Layer 6 of a small transformer language model trained on English Wikipedia (9 layers, counted from 0, width 64).
A neuron's activation on a vector x is squared ReLU(weights . x), where the dot is the dot product.
The model reads these tokens: " g" "e" "og" "ra" "p" "her" " Ch" "r" "ist" "op" "he" " N" "e" "ff" " is" " c" "ar" "ry" "ing" " f" "i" "el" "d" " st" "ud" "ies" " on"

The vector x that enters this layer's MLP at each token. A number n stands for (n - 128) times 0.036.
0 " g": 158, 133, 92, 124, 127, 143, 144, 180, 198, 109, 132, 107, 115, 174, 143, 113, 116, 131, 142, 132, 131, 66, 111, 109, 135, 117, 146, 112, 71, 127, 90, 110, 163, 131, 127, 115, 143, 149, 129, 106, 130, 146, 138, 175, 148, 190, 122, 87, 88, 129, 118, 151, 120, 115, 110, 100, 137, 98, 51, 130, 160, 128, 162, 157
1 "e": 179, 127, 119, 117, 141, 127, 148, 180, 176, 103, 98, 112, 101, 124, 145, 104, 107, 157, 146, 151, 154, 104, 118, 86, 137, 153, 112, 130, 95, 100, 93, 113, 147, 154, 69, 99, 170, 155, 169, 142, 119, 120, 170, 124, 151, 204, 106, 99, 149, 121, 83, 114, 131, 169, 133, 107, 148, 98, 100, 130, 92, 131, 108, 125
2 "og": 156, 169, 166, 112, 169, 112, 123, 112, 211, 142, 99, 145, 147, 123, 168, 98, 108, 134, 169, 146, 113, 81, 100, 150, 119, 134, 121, 147, 125, 171, 112, 100, 108, 120, 87, 114, 117, 112, 115, 121, 97, 122, 130, 140, 111, 173, 79, 106, 112, 117, 101, 179, 177, 133, 111, 84, 171, 135, 125, 123, 107, 89, 146, 149
3 "ra": 193, 99, 132, 134, 113, 110, 129, 110, 169, 96, 102, 115, 146, 108, 101, 136, 118, 148, 159, 176, 149, 101, 123, 101, 136, 126, 79, 145, 138, 151, 134, 110, 216, 142, 180, 155, 159, 141, 155, 145, 115, 109, 65, 93, 145, 130, 93, 136, 138, 110, 119, 119, 161, 108, 155, 94, 126, 138, 92, 138, 122, 119, 91, 97
4 "p": 187, 114, 119, 111, 111, 115, 88, 107, 165, 140, 88, 99, 112, 79, 141, 139, 81, 109, 159, 135, 105, 125, 51, 163, 112, 175, 118, 142, 108, 109, 170, 144, 159, 118, 85, 156, 132, 151, 157, 140, 169, 99, 130, 137, 115, 177, 142, 99, 133, 128, 125, 118, 183, 144, 136, 130, 162, 99, 118, 132, 87, 138, 125, 145
5 "her": 165, 84, 98, 122, 167, 110, 67, 62, 154, 111, 127, 160, 92, 129, 112, 156, 85, 143, 156, 136, 83, 123, 89, 156, 124, 139, 139, 169, 144, 146, 105, 118, 169, 133, 128, 174, 91, 147, 173, 123, 81, 119, 138, 145, 142, 154, 128, 147, 126, 120, 131, 114, 105, 151, 181, 129, 154, 132, 70, 131, 107, 139, 132, 105
6 " Ch": 154, 109, 95, 144, 156, 143, 168, 110, 122, 124, 147, 90, 120, 139, 102, 102, 116, 198, 123, 115, 85, 115, 78, 127, 85, 126, 138, 133, 90, 113, 123, 93, 150, 160, 153, 136, 179, 157, 132, 93, 159, 134, 98, 174, 147, 176, 155, 123, 161, 111, 145, 150, 134, 105, 117, 125, 116, 131, 37, 125, 142, 132, 121, 132
7 "r": 124, 141, 81, 112, 130, 86, 129, 133, 149, 123, 180, 158, 101, 134, 131, 115, 91, 147, 121, 129, 120, 134, 53, 112, 148, 129, 133, 115, 85, 128, 121, 99, 159, 176, 120, 169, 149, 220, 176, 99, 131, 99, 144, 132, 127, 129, 118, 128, 118, 157, 151, 134, 157, 134, 152, 87, 146, 127, 87, 132, 105, 111, 76, 148
8 "ist": 192, 168, 133, 127, 185, 99, 122, 92, 128, 125, 149, 153, 116, 96, 98, 122, 113, 136, 171, 126, 133, 141, 135, 121, 84, 187, 130, 120, 105, 102, 117, 110, 126, 159, 95, 138, 190, 164, 145, 119, 108, 131, 131, 105, 162, 139, 102, 119, 80, 112, 164, 112, 147, 111, 146, 130, 115, 129, 79, 98, 140, 168, 60, 132
9 "op": 134, 145, 129, 134, 121, 81, 132, 72, 151, 84, 118, 63, 153, 98, 158, 158, 93, 128, 157, 107, 143, 103, 84, 170, 167, 173, 107, 129, 114, 88, 144, 159, 94, 129, 155, 167, 171, 138, 141, 143, 140, 118, 158, 121, 89, 169, 135, 106, 141, 75, 172, 116, 153, 119, 131, 140, 135, 129, 103, 127, 120, 94, 155, 112
10 "he": 120, 128, 106, 96, 127, 103, 136, 80, 159, 108, 137, 144, 128, 131, 110, 136, 125, 109, 180, 135, 96, 134, 89, 148, 149, 100, 160, 173, 141, 158, 76, 120, 167, 130, 120, 175, 152, 140, 193, 108, 112, 122, 122, 105, 95, 137, 115, 152, 139, 121, 125, 144, 150, 142, 167, 157, 153, 103, 30, 105, 98, 119, 146, 107
11 " N": 174, 117, 142, 140, 146, 127, 150, 99, 179, 154, 131, 115, 111, 130, 147, 102, 139, 116, 94, 169, 128, 114, 71, 113, 147, 126, 109, 104, 108, 160, 138, 94, 160, 157, 110, 146, 117, 131, 151, 154, 132, 133, 95, 153, 90, 110, 164, 157, 143, 105, 128, 116, 121, 110, 126, 127, 108, 112, 6, 152, 178, 126, 135, 145
12 "e": 160, 176, 110, 138, 179, 140, 121, 112, 154, 99, 147, 111, 78, 144, 142, 100, 146, 145, 110, 150, 116, 141, 116, 107, 171, 108, 126, 96, 134, 109, 102, 137, 101, 153, 121, 160, 158, 161, 154, 152, 125, 155, 127, 113, 121, 178, 133, 127, 154, 79, 87, 108, 158, 150, 135, 100, 153, 80, 63, 145, 129, 133, 62, 92
13 "ff": 167, 129, 126, 147, 89, 144, 114, 85, 172, 108, 122, 77, 125, 134, 148, 126, 108, 136, 151, 141, 134, 91, 93, 180, 133, 77, 110, 153, 114, 119, 96, 122, 152, 148, 124, 148, 150, 141, 121, 98, 120, 131, 148, 84, 46, 161, 128, 166, 121, 132, 133, 121, 148, 136, 144, 133, 136, 154, 55, 146, 119, 171, 122, 181
14 " is": 130, 192, 136, 118, 81, 96, 107, 129, 195, 94, 96, 106, 136, 133, 147, 88, 153, 119, 167, 99, 146, 148, 109, 119, 123, 151, 114, 209, 131, 136, 148, 84, 131, 112, 96, 158, 134, 134, 171, 122, 163, 104, 98, 103, 149, 161, 133, 147, 102, 107, 104, 132, 93, 85, 104, 134, 149, 102, 121, 161, 130, 118, 152, 143
15 " c": 169, 139, 177, 129, 148, 116, 122, 136, 144, 106, 127, 83, 178, 130, 124, 105, 110, 129, 142, 76, 106, 61, 138, 178, 148, 103, 124, 116, 91, 123, 111, 99, 173, 139, 153, 146, 147, 141, 158, 129, 163, 163, 136, 186, 113, 166, 109, 89, 123, 118, 107, 130, 108, 96, 126, 142, 105, 90, 90, 75, 132, 148, 150, 154
16 "ar": 141, 139, 70, 128, 145, 128, 79, 109, 144, 114, 146, 76, 79, 134, 125, 95, 51, 189, 149, 129, 119, 139, 146, 101, 115, 159, 123, 132, 120, 128, 121, 122, 167, 169, 129, 152, 137, 162, 174, 138, 140, 109, 135, 166, 155, 133, 163, 136, 116, 146, 124, 139, 113, 134, 143, 165, 99, 90, 79, 155, 117, 72, 138, 106
17 "ry": 143, 117, 78, 138, 130, 116, 131, 109, 130, 115, 119, 79, 108, 93, 186, 115, 116, 163, 153, 125, 113, 112, 136, 94, 119, 142, 139, 175, 162, 127, 152, 101, 138, 107, 99, 129, 128, 192, 150, 152, 124, 146, 96, 109, 103, 180, 106, 118, 143, 132, 122, 152, 133, 159, 152, 150, 132, 62, 47, 145, 114, 108, 169, 161
18 "ing": 197, 152, 108, 148, 118, 129, 115, 98, 163, 80, 99, 101, 147, 124, 168, 117, 125, 163, 183, 67, 107, 126, 79, 137, 149, 100, 113, 184, 149, 139, 66, 116, 145, 104, 96, 143, 114, 180, 159, 130, 151, 112, 98, 122, 132, 178, 118, 115, 135, 126, 141, 151, 104, 136, 137, 148, 124, 90, 106, 126, 137, 129, 132, 105
19 " f": 158, 138, 95, 132, 117, 150, 125, 140, 132, 90, 127, 88, 144, 138, 128, 117, 118, 137, 149, 127, 127, 90, 95, 135, 154, 56, 148, 166, 94, 170, 119, 120, 178, 136, 124, 136, 139, 146, 141, 118, 136, 104, 136, 166, 92, 162, 167, 144, 88, 63, 119, 175, 125, 120, 136, 149, 77, 136, 78, 96, 130, 145, 114, 190
20 "i": 164, 161, 118, 141, 139, 96, 67, 167, 181, 142, 132, 99, 95, 99, 157, 124, 151, 128, 117, 152, 85, 106, 153, 123, 135, 148, 99, 125, 92, 88, 129, 110, 117, 153, 105, 141, 158, 147, 151, 156, 138, 179, 143, 133, 139, 158, 168, 102, 167, 96, 90, 132, 113, 166, 123, 84, 136, 91, 72, 143, 113, 88, 145, 120
21 "el": 184, 84, 128, 84, 113, 109, 119, 156, 139, 143, 140, 104, 91, 146, 149, 142, 95, 185, 109, 89, 125, 120, 94, 135, 98, 170, 130, 145, 117, 94, 126, 98, 147, 136, 41, 109, 169, 168, 127, 169, 140, 161, 149, 132, 159, 165, 107, 145, 123, 123, 151, 168, 127, 133, 143, 72, 121, 127, 99, 119, 133, 110, 135, 125
22 "d": 142, 90, 101, 129, 114, 96, 100, 143, 123, 141, 98, 91, 97, 73, 163, 119, 119, 150, 218, 110, 116, 120, 89, 146, 107, 160, 106, 152, 117, 131, 119, 140, 144, 139, 104, 112, 135, 172, 128, 151, 123, 136, 121, 150, 99, 220, 127, 124, 125, 129, 138, 143, 133, 155, 135, 98, 137, 136, 68, 139, 118, 115, 138, 185
23 " st": 177, 135, 139, 160, 132, 139, 128, 147, 152, 149, 116, 140, 151, 92, 109, 54, 151, 159, 152, 180, 98, 120, 99, 163, 66, 97, 99, 110, 138, 151, 112, 131, 154, 136, 121, 144, 139, 121, 151, 124, 135, 142, 125, 170, 88, 185, 95, 127, 98, 159, 123, 164, 80, 88, 102, 135, 111, 112, 81, 118, 128, 133, 101, 156
24 "ud": 173, 91, 122, 114, 155, 122, 113, 76, 177, 119, 132, 128, 150, 99, 122, 50, 111, 175, 215, 81, 140, 113, 163, 127, 120, 145, 104, 129, 101, 150, 114, 148, 150, 133, 94, 154, 148, 138, 108, 134, 153, 179, 115, 130, 143, 145, 123, 122, 129, 112, 122, 135, 156, 137, 116, 105, 146, 99, 104, 108, 145, 68, 121, 145
25 "ies": 147, 136, 79, 149, 98, 151, 121, 112, 167, 103, 107, 131, 123, 95, 141, 121, 82, 113, 187, 142, 145, 141, 103, 100, 142, 114, 131, 154, 127, 141, 122, 142, 148, 143, 108, 153, 111, 144, 159, 112, 145, 174, 120, 81, 131, 169, 108, 136, 148, 116, 127, 115, 123, 134, 179, 147, 137, 54, 31, 128, 131, 105, 144, 164
26 " on": 153, 158, 151, 66, 112, 115, 135, 123, 157, 95, 77, 131, 142, 110, 153, 82, 108, 127, 147, 151, 158, 94, 131, 121, 124, 141, 136, 214, 115, 130, 75, 151, 157, 115, 131, 147, 107, 129, 168, 190, 177, 134, 116, 136, 119, 132, 158, 91, 103, 137, 101, 135, 134, 113, 105, 154, 93, 120, 80, 125, 158, 105, 128, 108

Each question shows the input weights of one neuron of the MLP. A number n stands for (n - 128) times 0.011.

n250: 112, 118, 148, 136, 129, 120, 125, 119, 148, 164, 141, 141, 126, 95, 139, 149, 124, 139, 131, 107, 165, 145, 160, 129, 116, 89, 143, 111, 160, 147, 135, 107, 106, 138, 141, 126, 118, 102, 80, 112, 119, 154, 141, 81, 180, 85, 122, 153, 121, 144, 114, 158, 156, 145, 109, 161, 163, 89, 118, 125, 105, 93, 120, 120
Its two highest activations, in order, are on tokens 24 "ud", 2 "og"

n110: 115, 97, 138, 116, 102, 112, 106, 175, 81, 110, 146, 126, 171, 148, 134, 151, 128, 104, 123, 133, 150, 158, 155, 169, 169, 119, 131, 97, 110, 125, 130, 188, 126, 141, 96, 39, 124, 121, 127, 94, 76, 156, 157, 154, 185, 123, 169, 141, 81, 117, 132, 97, 94, 108, 92, 169, 106, 103, 138, 147, 88, 142, 125, 128
On which token does it fire most? 19 " f"

n150: 165, 78, 134, 128, 127, 107, 118, 129, 97, 123, 123, 156, 149, 135, 147, 186, 97, 83, 134, 123, 127, 133, 123, 124, 108, 139, 123, 104, 128, 86, 170, 188, 113, 131, 110, 107, 128, 129, 154, 92, 139, 70, 157, 133, 132, 123, 139, 129, 116, 162, 138, 132, 126, 127, 127, 119, 160, 131, 124, 124, 95, 140, 116, 107
On which token does it fire most, and how strongly? 4 "p", at about 25

n38: 132, 161, 173, 101, 111, 136, 136, 131, 134, 146, 104, 110, 131, 145, 139, 130, 166, 137, 123, 131, 124, 92, 96, 147, 126, 116, 153, 89, 120, 144, 120, 157, 113, 94, 108, 108, 87, 131, 104, 82, 128, 173, 184, 85, 153, 131, 142, 118, 106, 128, 124, 102, 142, 135, 144, 132, 133, 139, 146, 168, 139, 124, 166, 104
On which token does it fire most, and how strongly? 2 "og", at about 6.2

n212: 99, 89, 129, 89, 110, 145, 124, 116, 114, 109, 143, 124, 145, 141, 110, 144, 155, 130, 143, 118, 127, 138, 109, 185, 84, 109, 156, 119, 130, 104, 112, 138, 102, 122, 140, 146, 141, 122, 99, 155, 131, 109, 122, 115, 121, 135, 164, 146, 143, 108, 104, 140, 136, 166, 140, 177, 111, 114, 147, 132, 154, 176, 139, 109
On which token does it fire most? 10 "he"

n248: 54, 154, 185, 131, 180, 112, 143, 173, 107, 132, 136, 135, 140, 108, 129, 131, 184, 142, 155, 110, 143, 145, 130, 89, 122, 139, 122, 124, 101, 155, 145, 111, 81, 111, 127, 120, 121, 124, 121, 118, 129, 125, 120, 155, 117, 118, 114, 186, 114, 106, 127, 114, 135, 144, 94, 111, 86, 170, 139, 149, 167, 150, 161, 105
On which token does it fire most? 14 " is"

n172: 152, 89, 110, 141, 120, 134, 129, 140, 120, 122, 104, 132, 121, 128, 110, 138, 104, 161, 133, 147, 157, 170, 111, 107, 117, 152, 138, 134, 116, 118, 96, 135, 105, 77, 118, 113, 94, 126, 137, 80, 134, 115, 124, 141, 117, 144, 137, 138, 116, 151, 147, 138, 109, 154, 122, 176, 111, 147, 153, 159, 125, 145, 137, 121
On which token does it fire most? 18 "ing"

n207: 112, 141, 155, 156, 116, 136, 116, 126, 107, 157, 117, 112, 143, 176, 105, 124, 145, 103, 162, 140, 154, 96, 131, 139, 113, 149, 138, 163, 130, 146, 135, 139, 92, 108, 130, 100, 146, 117, 134, 150, 85, 147, 120, 145, 142, 114, 145, 150, 109, 142, 111, 98, 112, 95, 96, 130, 105, 149, 142, 140, 82, 130, 143, 119
On which token does it fire most? 14 " is"

n169: 127, 107, 119, 140, 108, 92, 124, 113, 90, 150, 142, 137, 108, 85, 148, 144, 116, 122, 133, 135, 148, 160, 143, 145, 182, 158, 144, 121, 143, 88, 195, 117, 129, 121, 139, 138, 79, 129, 90, 141, 122, 154, 128, 70, 129, 126, 118, 126, 132, 162, 76, 166, 114, 99, 130, 172, 151, 140, 140, 146, 134, 121, 84, 158
On which token does it fire most? 17 "ry"

n229: 136, 131, 142, 163, 127, 149, 137, 108, 114, 120, 125, 140, 141, 104, 138, 134, 145, 119, 143, 122, 137, 112, 87, 149, 147, 116, 143, 85, 165, 122, 162, 120, 109, 129, 140, 125, 124, 137, 87, 146, 94, 109, 111, 117, 149, 133, 125, 150, 151, 142, 105, 119, 138, 136, 117, 125, 135, 146, 131, 153, 135, 157, 84, 86
On which token does it fire most? 12 "e"

n179: 132, 105, 149, 178, 126, 114, 188, 111, 141, 123, 115, 151, 152, 154, 130, 162, 106, 111, 122, 132, 145, 162, 114, 105, 96, 88, 130, 105, 139, 127, 147, 109, 141, 114, 138, 109, 106, 98, 130, 117, 107, 94, 151, 148, 129, 123, 101, 142, 147, 117, 152, 132, 137, 138, 129, 175, 137, 145, 125, 128, 106, 110, 98, 99
On which token does it fire most, and how strongly? 3 "ra", at about 1.9

n183: 128, 143, 136, 158, 141, 125, 80, 122, 135, 117, 110, 131, 134, 137, 138, 132, 128, 151, 124, 106, 139, 99, 111, 126, 147, 117, 161, 151, 177, 111, 127, 111, 147, 47, 152, 106, 122, 125, 65, 120, 118, 123, 175, 135, 163, 109, 100, 130, 107, 136, 98, 141, 107, 95, 129, 142, 174, 121, 125, 154, 138, 143, 92, 130
On which token does it fire most, and how strongly? 18 "ing", at about 4.8

n145: 112, 122, 146, 155, 101, 176, 145, 146, 105, 130, 98, 134, 109, 122, 137, 129, 160, 99, 111, 130, 108, 129, 93, 131, 130, 98, 111, 101, 108, 155, 152, 134, 110, 152, 119, 127, 70, 127, 122, 166, 130, 134, 120, 131, 156, 72, 133, 118, 148, 152, 141, 123, 167, 113, 134, 116, 140, 131, 125, 144, 182, 148, 133, 87
On which token does it fire most, and how strongly? 11 " N", at about 11

n8: 77, 88, 147, 156, 136, 128, 130, 136, 62, 193, 107, 125, 135, 118, 121, 126, 194, 139, 138, 143, 103, 142, 137, 122, 149, 124, 105, 141, 154, 162, 117, 103, 126, 91, 153, 94, 101, 106, 102, 105, 132, 109, 136, 121, 108, 143, 126, 116, 97, 107, 145, 153, 143, 123, 149, 111, 146, 127, 155, 143, 104, 161, 118, 123
On which token does it fire most? 22 "d"

n21: 116, 101, 116, 89, 156, 154, 96, 151, 111, 166, 147, 145, 89, 134, 146, 91, 141, 137, 119, 154, 132, 134, 121, 148, 142, 107, 114, 123, 144, 125, 107, 146, 84, 128, 182, 129, 111, 128, 128, 126, 118, 126, 119, 139, 121, 108, 118, 119, 113, 156, 163, 158, 123, 129, 121, 157, 116, 132, 143, 165, 156, 163, 74, 98
On which token does it fire most? 23 " st"

n24: 142, 141, 143, 102, 153, 128, 138, 112, 102, 106, 172, 168, 104, 140, 118, 169, 127, 120, 119, 69, 124, 114, 80, 104, 139, 132, 174, 115, 133, 146, 123, 102, 137, 113, 140, 107, 91, 85, 84, 82, 129, 91, 136, 126, 119, 133, 114, 124, 114, 180, 153, 134, 108, 142, 119, 163, 125, 127, 152, 71, 108, 179, 102, 155
On which token does it fire most? 8 "ist"

n108: 98, 94, 218, 144, 103, 160, 168, 112, 88, 119, 103, 145, 112, 139, 91, 107, 158, 121, 128, 125, 158, 149, 191, 121, 134, 124, 130, 140, 173, 173, 118, 119, 137, 70, 101, 137, 135, 122, 124, 112, 110, 150, 143, 125, 136, 123, 147, 122, 101, 124, 101, 152, 144, 90, 91, 134, 150, 139, 183, 120, 107, 94, 103, 108
Its two highest activations, in order, are on tokens 24 "ud", 14 " is"

n189: 126, 115, 135, 142, 109, 155, 162, 131, 98, 112, 107, 145, 156, 166, 99, 106, 156, 123, 143, 142, 143, 99, 140, 153, 127, 157, 149, 71, 140, 128, 100, 101, 114, 116, 129, 106, 146, 68, 132, 120, 98, 133, 103, 153, 107, 94, 195, 151, 74, 190, 111, 130, 130, 89, 117, 142, 99, 153, 173, 131, 100, 141, 104, 148
On which token does it fire most? 23 " st"

n135: 150, 106, 139, 159, 130, 127, 139, 169, 71, 126, 82, 123, 144, 140, 105, 129, 165, 139, 138, 111, 105, 160, 128, 117, 173, 80, 131, 151, 130, 145, 147, 144, 149, 108, 129, 112, 108, 115, 127, 129, 149, 121, 114, 118, 144, 135, 172, 119, 134, 143, 123, 96, 122, 135, 109, 143, 92, 129, 133, 113, 132, 110, 131, 90
On which token does it fire most? 18 "ing"

n73: 135, 107, 190, 130, 132, 93, 114, 118, 100, 147, 173, 159, 169, 109, 134, 130, 104, 101, 125, 76, 151, 100, 124, 141, 152, 123, 106, 136, 104, 117, 123, 143, 112, 83, 130, 137, 137, 160, 115, 116, 105, 120, 160, 115, 198, 118, 143, 97, 81, 145, 168, 122, 116, 70, 174, 158, 157, 123, 143, 157, 126, 124, 115, 130
Its two highest activations, in order, are on tokens 8 "ist", 9 "op"

n36: 137, 133, 140, 86, 84, 114, 122, 168, 101, 178, 118, 98, 125, 117, 133, 123, 138, 136, 130, 97, 130, 116, 132, 114, 145, 149, 130, 119, 118, 95, 141, 115, 133, 130, 126, 112, 144, 91, 95, 115, 99, 128, 156, 145, 145, 107, 105, 139, 179, 139, 137, 148, 152, 72, 127, 169, 166, 118, 151, 133, 109, 132, 103, 123
On which token does it fire most? 21 "el"

n165: 113, 115, 106, 88, 151, 116, 171, 132, 63, 105, 117, 153, 149, 138, 112, 155, 129, 78, 105, 134, 142, 165, 124, 126, 107, 151, 123, 148, 95, 86, 158, 169, 161, 70, 112, 102, 133, 127, 158, 137, 130, 86, 173, 80, 142, 106, 153, 134, 130, 166, 120, 138, 167, 134, 131, 161, 122, 181, 153, 138, 145, 175, 111, 87
Its three highest activations, in order, are on tokens 8 "ist", 26 " on", 4 "p"

n238: 115, 160, 190, 104, 105, 124, 123, 113, 65, 160, 168, 129, 194, 123, 109, 145, 139, 115, 110, 79, 98, 89, 150, 161, 113, 93, 124, 105, 100, 102, 125, 133, 117, 90, 185, 127, 141, 143, 128, 138, 127, 136, 137, 117, 178, 117, 111, 137, 119, 137, 112, 100, 146, 128, 109, 136, 119, 146, 164, 114, 156, 142, 143, 136
On which token does it fire most, and how strongly? 15 " c", at about 22

n111: 137, 116, 152, 145, 131, 114, 129, 146, 126, 144, 109, 141, 151, 134, 129, 174, 142, 110, 123, 87, 98, 171, 138, 149, 109, 138, 141, 113, 135, 151, 133, 171, 91, 157, 90, 113, 76, 105, 125, 117, 136, 123, 84, 128, 114, 140, 125, 131, 151, 129, 138, 130, 134, 167, 148, 208, 110, 108, 119, 106, 106, 168, 118, 111
Its three highest activations, in order, are on tokens 18 "ing", 4 "p", 10 "he"

n163: 135, 178, 206, 132, 86, 89, 109, 120, 106, 122, 106, 129, 155, 97, 120, 190, 149, 134, 92, 107, 119, 111, 134, 111, 139, 114, 172, 153, 104, 149, 114, 102, 131, 149, 158, 128, 114, 90, 128, 139, 118, 109, 151, 106, 144, 135, 107, 134, 125, 147, 164, 86, 142, 114, 157, 104, 139, 139, 144, 149, 131, 108, 144, 120
Its two highest activations, in order, are on tokens 9 "op", 3 "ra"

n152: 132, 79, 117, 169, 133, 143, 141, 192, 89, 156, 134, 107, 136, 138, 126, 148, 121, 156, 146, 108, 189, 171, 137, 142, 120, 146, 104, 107, 107, 123, 143, 100, 97, 104, 141, 102, 160, 103, 111, 100, 101, 118, 144, 131, 121, 142, 132, 133, 150, 128, 140, 116, 124, 132, 88, 127, 159, 123, 125, 177, 116, 135, 107, 138
Its two highest activations, in order, are on tokens 22 "d", 1 "e"

n137: 134, 132, 171, 149, 140, 145, 134, 161, 51, 109, 109, 128, 148, 135, 81, 117, 126, 160, 116, 135, 102, 128, 134, 132, 106, 81, 177, 111, 161, 134, 136, 122, 98, 85, 142, 136, 135, 115, 83, 104, 145, 136, 149, 119, 148, 135, 110, 125, 126, 105, 133, 133, 150, 117, 103, 133, 141, 151, 146, 133, 173, 155, 157, 99
On which token does it fire most? 6 " Ch"

n104: 176, 165, 188, 156, 117, 129, 127, 148, 116, 127, 122, 162, 168, 89, 66, 139, 137, 119, 136, 100, 91, 132, 127, 170, 96, 140, 101, 84, 146, 141, 138, 143, 117, 135, 128, 109, 91, 117, 68, 87, 142, 75, 132, 127, 139, 134, 151, 148, 74, 143, 145, 144, 78, 142, 128, 181, 113, 126, 168, 121, 125, 112, 103, 156
On which token does it fire most? 23 " st"

n78: 99, 133, 144, 100, 107, 152, 116, 164, 109, 158, 141, 112, 111, 136, 99, 101, 133, 95, 119, 116, 131, 138, 171, 107, 117, 124, 185, 128, 95, 144, 159, 189, 90, 96, 98, 125, 141, 126, 158, 151, 118, 141, 136, 137, 110, 117, 138, 120, 131, 86, 101, 105, 149, 76, 76, 118, 120, 167, 130, 158, 136, 132, 146, 143
Its two highest activations, in order, are on tokens 26 " on", 14 " is"

n199: 156, 99, 125, 142, 112, 107, 150, 142, 123, 137, 150, 192, 170, 139, 83, 108, 154, 95, 127, 103, 148, 114, 114, 124, 89, 154, 155, 136, 161, 125, 152, 148, 108, 160, 159, 100, 107, 66, 138, 125, 98, 101, 107, 140, 148, 133, 140, 142, 119, 157, 104, 121, 122, 125, 91, 163, 140, 119, 166, 121, 127, 101, 107, 120
On which token does it fire most? 23 " st"

n71: 119, 149, 116, 103, 158, 108, 138, 165, 145, 121, 122, 159, 155, 130, 120, 186, 172, 140, 62, 128, 163, 127, 132, 99, 130, 98, 133, 147, 168, 90, 105, 98, 115, 129, 118, 114, 125, 123, 144, 118, 111, 120, 160, 111, 139, 96, 144, 129, 130, 136, 120, 127, 119, 118, 139, 174, 115, 95, 150, 114, 115, 96, 124, 109
On which token does it fire most, and how strongly? 1 "e", at about 0.2

n42: 131, 82, 116, 131, 147, 121, 117, 98, 150, 194, 123, 111, 135, 154, 131, 149, 134, 144, 130, 78, 162, 124, 153, 151, 134, 102, 127, 137, 137, 128, 125, 106, 85, 131, 121, 139, 134, 51, 99, 104, 143, 162, 125, 87, 146, 115, 167, 154, 114, 139, 93, 131, 136, 128, 129, 160, 147, 119, 141, 169, 151, 118, 96, 134
Its two highest activations, in order, are on tokens 24 "ud", 13 "ff"

n142: 87, 130, 129, 127, 153, 150, 71, 123, 123, 162, 186, 123, 136, 103, 57, 144, 111, 132, 138, 128, 153, 132, 133, 141, 141, 114, 128, 110, 171, 134, 136, 144, 113, 63, 145, 152, 134, 119, 131, 93, 117, 113, 110, 113, 104, 97, 147, 151, 168, 168, 119, 93, 135, 117, 143, 159, 134, 134, 137, 131, 150, 129, 97, 133
Its two highest activations, in order, are on tokens 10 "he", 5 "her"

n171: 134, 122, 123, 135, 89, 121, 111, 164, 146, 171, 120, 127, 138, 94, 175, 109, 127, 127, 107, 127, 134, 110, 101, 157, 120, 145, 155, 98, 127, 117, 147, 157, 115, 158, 152, 132, 79, 110, 60, 144, 98, 104, 130, 101, 125, 106, 121, 128, 151, 183, 134, 126, 126, 111, 133, 119, 113, 129, 129, 146, 145, 159, 149, 99
On which token does it fire most? 11 " N"

n239: 142, 123, 167, 127, 103, 140, 115, 155, 109, 133, 139, 117, 169, 72, 112, 141, 153, 146, 107, 136, 87, 93, 112, 142, 134, 121, 148, 153, 142, 184, 127, 91, 140, 99, 98, 121, 94, 109, 115, 132, 151, 98, 114, 85, 112, 101, 130, 152, 114, 130, 114, 156, 146, 138, 126, 108, 116, 153, 156, 90, 168, 127, 134, 139
On which token does it fire most, and how strongly? 19 " f", at about 8

n10: 137, 72, 199, 127, 112, 109, 111, 116, 140, 159, 151, 136, 112, 163, 147, 122, 144, 112, 117, 98, 134, 193, 134, 85, 152, 138, 114, 99, 118, 107, 110, 181, 99, 154, 97, 11, 113, 129, 116, 123, 127, 104, 166, 132, 193, 111, 161, 119, 150, 107, 117, 82, 76, 114, 134, 170, 126, 116, 146, 177, 127, 156, 123, 128
Its two highest activations, in order, are on tokens 1 "e", 21 "el"

n249: 122, 107, 124, 127, 166, 146, 120, 146, 133, 136, 109, 148, 132, 121, 120, 153, 121, 132, 148, 94, 135, 102, 73, 176, 96, 122, 137, 139, 169, 106, 168, 120, 130, 74, 141, 106, 126, 140, 157, 169, 117, 104, 106, 134, 148, 114, 153, 143, 107, 171, 100, 95, 111, 103, 105, 137, 114, 172, 158, 121, 152, 111, 91, 159
On which token does it fire most? 4 "p"

n88: 119, 143, 129, 115, 118, 150, 117, 124, 101, 122, 137, 128, 140, 128, 135, 120, 142, 114, 117, 128, 122, 126, 103, 143, 148, 77, 171, 88, 131, 133, 162, 110, 125, 128, 151, 125, 129, 106, 127, 142, 137, 109, 115, 136, 114, 129, 157, 120, 140, 144, 112, 130, 135, 103, 102, 159, 130, 148, 126, 166, 174, 155, 153, 129
On which token does it fire most, and how strongly? 11 " N", at about 6.1

n198: 120, 102, 146, 158, 76, 167, 97, 105, 104, 144, 119, 121, 151, 90, 153, 161, 103, 100, 110, 96, 135, 111, 147, 126, 146, 138, 117, 136, 127, 127, 185, 103, 119, 124, 122, 117, 136, 145, 107, 111, 170, 152, 132, 129, 122, 119, 114, 142, 134, 140, 108, 135, 131, 80, 121, 148, 147, 154, 163, 140, 173, 133, 96, 166
Its three highest activations, in order, are on tokens 4 "p", 13 "ff", 14 " is"

n85: 129, 106, 148, 110, 95, 109, 114, 142, 85, 151, 140, 161, 124, 104, 85, 116, 142, 122, 139, 101, 161, 99, 122, 110, 135, 133, 145, 132, 134, 145, 148, 171, 157, 100, 105, 134, 120, 140, 159, 110, 123, 119, 132, 132, 110, 104, 118, 131, 167, 143, 124, 121, 98, 130, 119, 122, 110, 164, 137, 144, 124, 162, 177, 134
On which token does it fire most? 22 "d"